Layer 7 of a small transformer language model trained on English Wikipedia (11 layers, counted from 0, width 96). Numbers have three digits each and are written without spaces.
A neuron's activation on a vector x is GELU(weights . x + bias), where the dot is the dot product.

Input weights of the MLP neurons that the questions are about. A number n stands for (n - 500) times 0.001.
n9 (bias -0.161): 442606458563607511463511431606413347318511635720609551653665560563411359713336450546466446543381247326637769279561585586676726534515526519515428205760445364350579540504596566391700259451382382670304423723438620471467468253391527573420456456456522747381546485388599394508511361463634342451
n27 (bias -0.123): 441580493588669385729468507543620584477617587395336444443428604255440528464401482375701438379624518489514486715673379715734457565557367450348362629648269496263576657670443537389374601475469431576482422544643511642328486609522459200405364310469503388646467478218485598640479542340621425399
n33 (bias -0.227): 619568477581445272355737554605489587421269391409322725470395470441596375325420277757302554518458393251485350461565548284332530504404366496714313489504413508284528565378659585384567424629372367624500412408446369504537651764571504622371660405369511447648323631626443395623522402404607625331
n34 (bias -0.257): 162633442225540364480610534604704721804299424407480472521719562349455512632525559411611385425508459496594249334659496792433769723476446577573425516500653325665231500357313671594343468458646425401761435576588683361363613492603479542471159427424460679618623593574379620413387412549431744521
n94 (bias -0.242): 332415322436474645527504621385412608464423482511626459299584683500534350648516469535103328310271511531391096591383508675544440489319397406714489570435526543534488430612432291716404656562325214634577631484489354515537446396637398329303556414626481519606583277542604522485552541730481656496
n106 (bias -0.240): 539550477422560458523492523378953578661542493545441489489500431392564249754434551488496551485372353293515284638738511617741628603556367586650376522599511449367444633548519492363412485608489346576382422496456390474295496427679284519608485534500614765560563113772558267508671574406553569370
n136 (bias -0.317): 459691372648523587177649378512480477546372626454323400441611544579598461484504512532540466116581449412649457312428457453443562397523591664410405631464492435575346254575742475749512515576432428329357729435511525553473649376464512391733423426435550624160981626614644389441685666383543402429
n137 (bias -0.282): 294266766515765539742492552325438515553410485575373616411492601464580782623307488349535623496563492142343561672526511458659515628599670500351333586620500412373581421492561456440667628520426621453651466381751468370757325484361620488414590413444718531588572202631445489535466255542592633457
n170 (bias -0.239): 492610429504508535512310560763594568409615345458432652593769484590554231411456448492441444403540481575488756391365673671683492332531652492585436432394207436590307185660504573560445561429481532449625756372598266553435463476317263635429390370602345796350472392469460508586603428731477783539
n196 (bias -0.277): 398600558440403413595628422653277382717485319303470393523450511580455357231763621625374507398570534327417750559614541519602365538549740586410438408362481445451472515564665681579626552280819581381538571227474646471541694562515253706550504552330378508579488457319423389717519463274444424386
n234 (bias -0.180): 386420420690666377378410394763428608391412496353473412677817365566430621295335606313298694508569598520547558500610621654712383528191460594317473535436454357488550504620422443614821531576542408329417318419489520248550321720488626552656384756569600532324496569492540696346446770410488462532
n255 (bias -0.344): 567323515466466363679633602512176515585419478869556537329416466528451579351279488637446570401422530492545343547761636359387598611428420496541544556473459567431637400733470468374515671485675357554316789324426421736507558415580405344705243391322619373644453476447453578642668675523303533577
n259 (bias -0.351): 500424619448478277745451554409572471680442570400559224394780451429466395594462745430356223515334391691594522543420537594783478447459765407552467629397589379557699691353343504477511463420460331424451752535665320478255525473424566627623349489621463542466465593474446566545352220631335529595
n260 (bias -0.287): 682398708381453633336672446662573426236398496441332426524488536555484719697561645574500566206299588565273330625570691339801432548289746536631395602443425542532542367420388429579561488418442525593844524327445392352358519353532421459300520279629625370536467442524332633492296147500588462371
n265 (bias -0.127): 481529298607677453500762377511617588531434553564433398377525431610590539370750496493417636514603511387393362481420775583587493551500326618443514131482486448446801433492332624466398345639576500453642205444468406469482415438467507441636348564409570690271519537601313465370447525507765300580
n272 (bias -0.175): 416362654515395163614526557444489561414485306572316493489574604656614471559455611614656350529625345347548274538511687385628434444566556434482489377597562251556512587734639531534664698681730451276407500599385343557456469747656695349632449620395489403522401359725259579474391583621533482340
n279 (bias -0.200): 550398500592310377578459531519428413583333312631515504563470537390511530198432396596466406511374511334626489446446267589593603395596754570360540446504328670507587624618740291458703275022664564639564339534576543493544324538653411534580329515551656625555608623459610678627591649463393543477
n325 (bias -0.237): 390485566552631630238545300558569682347407740418670389291786313516704308500527594441534636463453613769353358169555564371412481519458492575519643556331671528565705607480704516618378396593358361630573384414552311651422593492504701360577437440367456608617410445519523333595552556459662638297
n326 (bias -0.198): 148496363379379345563295471468705407571476527582345419560640472634630516369459340406440439554804611456508371508496885448592358783606500496535354678480741628671408361216752665381560438524831512536356449573608331519520545625436562634581574457407469536465525443694714612628512488563516355260
n332 (bias -0.215): 491394534529360538479579617715504618509181122582423606341651651236438442596692698616580496585496371475512619604181309228492662534375462583637439207399631591684394390425247535660306398487468776433580595534439639472858694352458483466568345356492496398442483716462483500496377283479691344496
n341 (bias -0.279): 436452652435457643314402436529563578411210798697543575420566368573707402573575545459441574630504238696507482633454395569458359232210529290616447536441500534438512425596395530780559411493615597511426403609401379429407680333636610414675361478739464674359549557416604418526339586457380416405
n353 (bias -0.298): 207447645356581316377489411557530394611325420625740478369643601468519385290324512666635645540481545716452706461619437313414633492619391344407554416345485585436417569476493523527361460485604706368387607592765434743555542580477388481405584504493434473537423616470706369665885412493567672278
n366 (bias -0.184): 362564492826394455630363378616504558520538500555583656203571466578345507288655550764407597518428507654382387692561522686689335373330455515449575692541598492344602551527669793312380370425411564399702493542392465504420377508198558394542424365587471526581623309689296439534456660401526464563
n367 (bias -0.285): 179512440605643508724461386412520565287356090550308423378674654475402461299564512459476515314552441464695663467553496535508625472437500391399565723389616402650679596558652398451548427308523412512671481277481659637260530808247459593396500360485423428523533488539648619433261485770496421246
n368 (bias -0.324): 397539476576599550277450377325504564778374669753586598400702461415496362604472540556434686478626408555466492464504580647619741663722574492542448466734243616697541617512623456468624391669533598554621473456414612631838372555469428445433447390353620469220612596550626293419307281615761559636
n380 (bias -0.118): 305541548453299511831620549511382593496474606650397528314284610296402540547474564759452296521672496389547504375475442708430496438254551421449437543485429477540693301492609462628647244678671474544562662492443413680439421615811557605400514382343447567601338511467285599496418593612373413427

Each question shows a token from some text and the vector x that enters the MLP there. A number n stands for (n - 500) times 0.014.

" the": 506497600641465517572494421572536495559610484539443546607139452525558540516537455380509514476469484509477481436602431508548425414505383428461684475460460492528548513506491473476541464554502459475478498462461604558472591376532543562479503605567561495490467582573441583565510440583468496507
Which of these neurons fires most? n380

" It": 507583463674524498473417544492485398566724501572577525570278533408449499473543413413503484508502476466491500403621445475475340442598517346495595419483619528557663498563600506357449433413381424554508518478456738583361670517539427567589559611530520438438381574629409658372593242546433487555
The two highest activations, in order: n367, n9

"s": 596538451586467455449279454426366414641934620575544548638375466599565561556498610459414458502433396502409453376473353483634460480582422571482635623431649663579375434516356490466529296445431458409514428541495639437621527621445342484414531536504471441524473618559431521393546477513520650540
Which of these neurons fires most? n368

" E": 571527532689564487564357495463603576628619581534521583695373479501506483387340512318586546467531266465516435408625531434442482424516350348494632466336631539380418500425414534476578453567564395522609458461507569373576573486433599452655506738583579474408398628662371651374505321483390553495
Which of these neurons fires most? n234

"y": 480431466728497438582298509519432459638790647416595612650380481530508487460530510458480414525406317554404430337621448335446482434593350542498584653399501627502570435392466503512552277509463600504490544451500623378584544671375399470385654586431539420585410581653547476503631397402573456601
Which three neurons fire most, strongest first? n33, n366, n353

"/": 618495452675519539635301455595533329400864525548546435625375429483504609364412673404625403627457410493525518419652504423311490255528450466493593549441476574609423517407396386448486422540468639521593418486583766490444524426514434450512604546626513427484498647541446578456395468506444445573
Which neuron fires most, and how strongly? n279, at about 0.22

"l": 546418293470464660461427641348666459458757623424580607833538362607533631508466422513397392499428287604511305503603629435290437551558472319520589505496526659398507533419517397413560336541336594421483462502459518519656554484500546526560553512540431519466454472496417555307533399631486547600
Which of these neurons fires most? n94

"a": 504487540520491479515109446466419386463729591416642500567442489388456547545601518547520532447462323532487317435590453468444489524758455572465629774397558595406543597563437420533535457371371516434483450454393678426424619482574491535461667522534570469365439498585497429266550557505477609754
Which of these neurons fires most? n366

"After": 552658464671545467504427443518491391499696508545539638695258465428400484581482401503555484459514427536452364446583522401527359376542448422425641483572542434503419464504596547688563380485524389414536601577610602457474551512538524520587457647469502385376549544659531499503624269412419488485
Which neuron fires most, and how strongly? n136, at about 2

"con": 462552578575533582746313473437605475573644612417450543756410435501433506359555451557365413530463456528577382234532487645469475418325370477431527401468678491480496429457331519439455539442534521693643593357527607580453586510684473464550410574642361325430414540561521570595530542449439543567
Which of these neurons fires most? n380

" Ko": 600459646633561494585221566429433392478812433418579527574442582589498544461552548413559529469480345516432346381656403414390467419758431350391563439413451529505621579521368371409508433765538658347495484435509621526481587535491421491635453493552582442394352507650506551498528306532580574593
Which of these neurons fires most? n272

" Du": 629504583674613423547273519402621314526832424341579656567418483487613435460489491502485472363502352551423326376547437444392459432570549349521658500429491520433556458395496459405502408642615620476610411488586665505529601534487475504604435669570645390529317555551419488563568272419485497642
Which neuron fires most, and how strongly? n33, at about 0.21

"al": 564421529779386636555479311405529418594725521539509540549387471385565642665582425382508501525457336586326288446565607345520421427534351547497547478446605706380455472465505585497481424536454488491584543524687621428417585519470353572394531469565534410450412637584334557389564464454602465556
Which of these neurons fires most? n260

"p": 552541593588587383479380445487510368455593563414689590793468461392699536371683396400447454564426498631524383475486465475370454301506392497434739460308563429548516451591401619576520525492677488466705467283456591398569605555530622476432504401618418570439555581490406552468405455408402525508
Which of these neurons fires most? n341

"A": 525500496735557544550340457372665524498714628492488484710414489516499509577474428446566437475483248457401480523673441525360545305633318325429602565480556352584471575429427453571425325560442603596640427431614605443503461579484491634518538664547420449346326473670451537477502447528440656436
Which of these neurons fires most? n106

"d": 622613467749665609812385430540400403554714593478621530493365551328512551569453506417526434652479382601345458533566446448490238369515484494531528522423564528661559321456459567533497349510441475421521555530456591478505501486593448444426510511415641443481419498521400593423490414455486624492
The two highest activations, in order: n380, n366

" I": 622344581730434489575287524403546418400707491477513529672390518507539564449384491463654460545478281556413344521643391519437512409664345337378589645394643648496546487628548464460457527609503522512645453419494682366505517637441476480496494656587470412425330544645447565399506396623436500424
Which of these neurons fires most? n272

" sub": 497612564650620513578408475569575497408659537427610565571441470361405431504593409497391534474385433657611306328596462389531303326665407382556663534370575568540348463410551461380555428465568497545586582620450570515524595494557468483697446622555312658377460623425420380427482404504423590631
Which of these neurons fires most? n170

" ": 607611523684457439614309406452344434554865562460540572530436476481574529590502349391522449580617454523485506210567535347505541346553472309520605505536685476534393501475473439364534473552468580505461475406546580443563537378496531624658635555339509474377533680330426502518484390574488500555
Which neuron fires most, and how strongly? n9, at about 1.6

" of": 616629554580448706592556450497489376522618536449550605602211518447562525621455534411579440517557341646412412525541518463516500370529379570409553530475655614421319414516492554438517481468487578507556575466386623443524598467521451513546570620566488394434418539539408539452461491507428406427
The two highest activations, in order: n260, n341

"ning": 589562544441359709540404461470383503624595541579590589400425420514648553555559518458430375503427431475350423414647442351319308318628305582400511522345639617499334459377559509684628400477559572483596570446576654484499444489406416517495693584454464404465417534509594624540678451451524623548
Which of these neurons fires most? n353

" 17": 554328552537535746509317498611388585515716527491502514604381574322491550546679604433518467417597377589550393308641447373387487379551418396497625487439702515420520483465377561424594404691502427560451410477529629274613508495626494392502495599398514366451520610565438588535439414587403491655
Which neuron fires most, and how strongly? n332, at about 0.78

" L": 639534531621496596501317411547631609580714478464544658802418401408602515466400216358478581480536300452452391315530491491459464557565467414410566607260463479613405489334502388555471452695473563500646415477500660517534589611579520452386657490565498421476470529564427557399447434619414547569
Which of these neurons fires most? n33

"ra": 450395251618532609541300607334588536559627548477517632629458439554530483599564565373640425544420161620415419440631496506501481538694369421431604608520489362433464542406334427496491394486430610380450512480546681458562674609435462583562554460521545511331446545573408318500578561491442615626
Which of these neurons fires most? n106

"1": 543399463654570701532264371469387463467825630514498498632358533375427493587587431526435480571558451420464448457539548432504505517640359342441555555427615496520483442456315574379627356628562510689457415540551651364504559472512298511490569527479519508523454641489443465420368483680558585594
Which of these neurons fires most? n9

" so": 528429580721521463624426424543489473643723420501587651568365508537558528542598581398601310550360464458538499467783490343496361431663495412407484580447565519423372569597379399472536448442551566533595524462417470421529526519648462466635459413613490439349399613553427511498462253523392529539
Which of these neurons fires most? n259

"il": 693427531626516622486303393522539367598753586432499576584425400478664694634543359356405459365427459575393458427496498438505437588482343463546570528371481614371466509479591673536514440414432376525464482658479606439479614596469626338445730408635496439360418495553559579384618476398500485584
The two highest activations, in order: n260, n366

"ne": 477508476628538542482215473408468437611683551411454501563439397534494663588569564404493371490506324492479424505578429419444474576660511550442434514505538672334474617497483545558576382451505490388423496387539672460527662717346409437491655666462511383369431643516545513346721353510321592643
The two highest activations, in order: n196, n368

" is": 571553496664572621601409505520450415527838543494548536575266491311517414452428586480412478530491571567372465321563493429533356486558471532361601610382574529527494590530570568359376464601535450348514589516530445447538600549574446520547483594507480576609339554519559536387513370428450542483
Which of these neurons fires most? n325

"ed": 594548597644540493611385346565406410554801630548600604520319511413593671599595419386460453628389222525453486488536441398521372372566480589509601600487566555608368413416381496561662353493459576487527522485507550455526543504504386496394475543472637426472335475576488513447524520441411541551
Which of these neurons fires most? n137

"lic": 464431511865490600574369275474524436564760561493431585636413368376476594644474465341453472564472472514467361492454399507495550414523380597398367509482595619333522469361493564590462495582466556585588578465525746636392695590450398386483544504598489350490418572508450560410507506506407510594
The two highest activations, in order: n27, n366

".": 534474416804564364563471584578606407445765565463592564604296501409600481491473487382481452501604518444587579407511529432435442423482449540478762528502604450468512522559316535466424370560521420563561577529400646463553586356369347433400465641428531433510573557496427510425623473474480543524
Which three neurons fire most, strongest first? n9, n265, n27

" \"": 612411523504490439732355623506412347469831457586615456663426499414589561337387467325671442375562450548435477376564537379385445406422355372440551480423587576637377565521406523455559491592526519579469644492490575681552648481451461577535484566586443439544353652482469590494512394576372445479
Which neuron fires most, and how strongly? n255, at about 2.9

"30": 338406488583647701486298371574363568475776642462567557576380512420439513634624444450501532581513418564395492501564485441457482410621338344535537566437620473511422424511339663463597444619547634681435450464563660353477603536424295384471511581555453525468367471489390470414492555640509536587
Which of these neurons fires most? n341

" as": 498560427536539561571443547501424415558818459537562549531289553477479542642423430539577459576434407491429504354610424448429437347555403438391530569432518563350444522615440433424398588534417661521595526348524583468465599389553393573646545487564548537597348631677584557395571428545308540506
Which of these neurons fires most? n255

"as": 382544398498488719714415607389538474629769441580549614558461474492439562559530484482501432370511401613474395258587444580435461438650342393489659627462516401399535647461414395502423512393456614538463528389372705632402503566442567519650471568620480501457460585532406403296477489616302495487
The two highest activations, in order: n367, n34

" un": 511599483671502464688450473625591344520807509497568645507342425357541571411533464434581474489560299493397360304547437432656418426444379394472604494521500594396456473454462503386495420521497536413592631596516710573605592419471630503392354555621435474544438611542473542468511426457525562477
Which of these neurons fires most? n366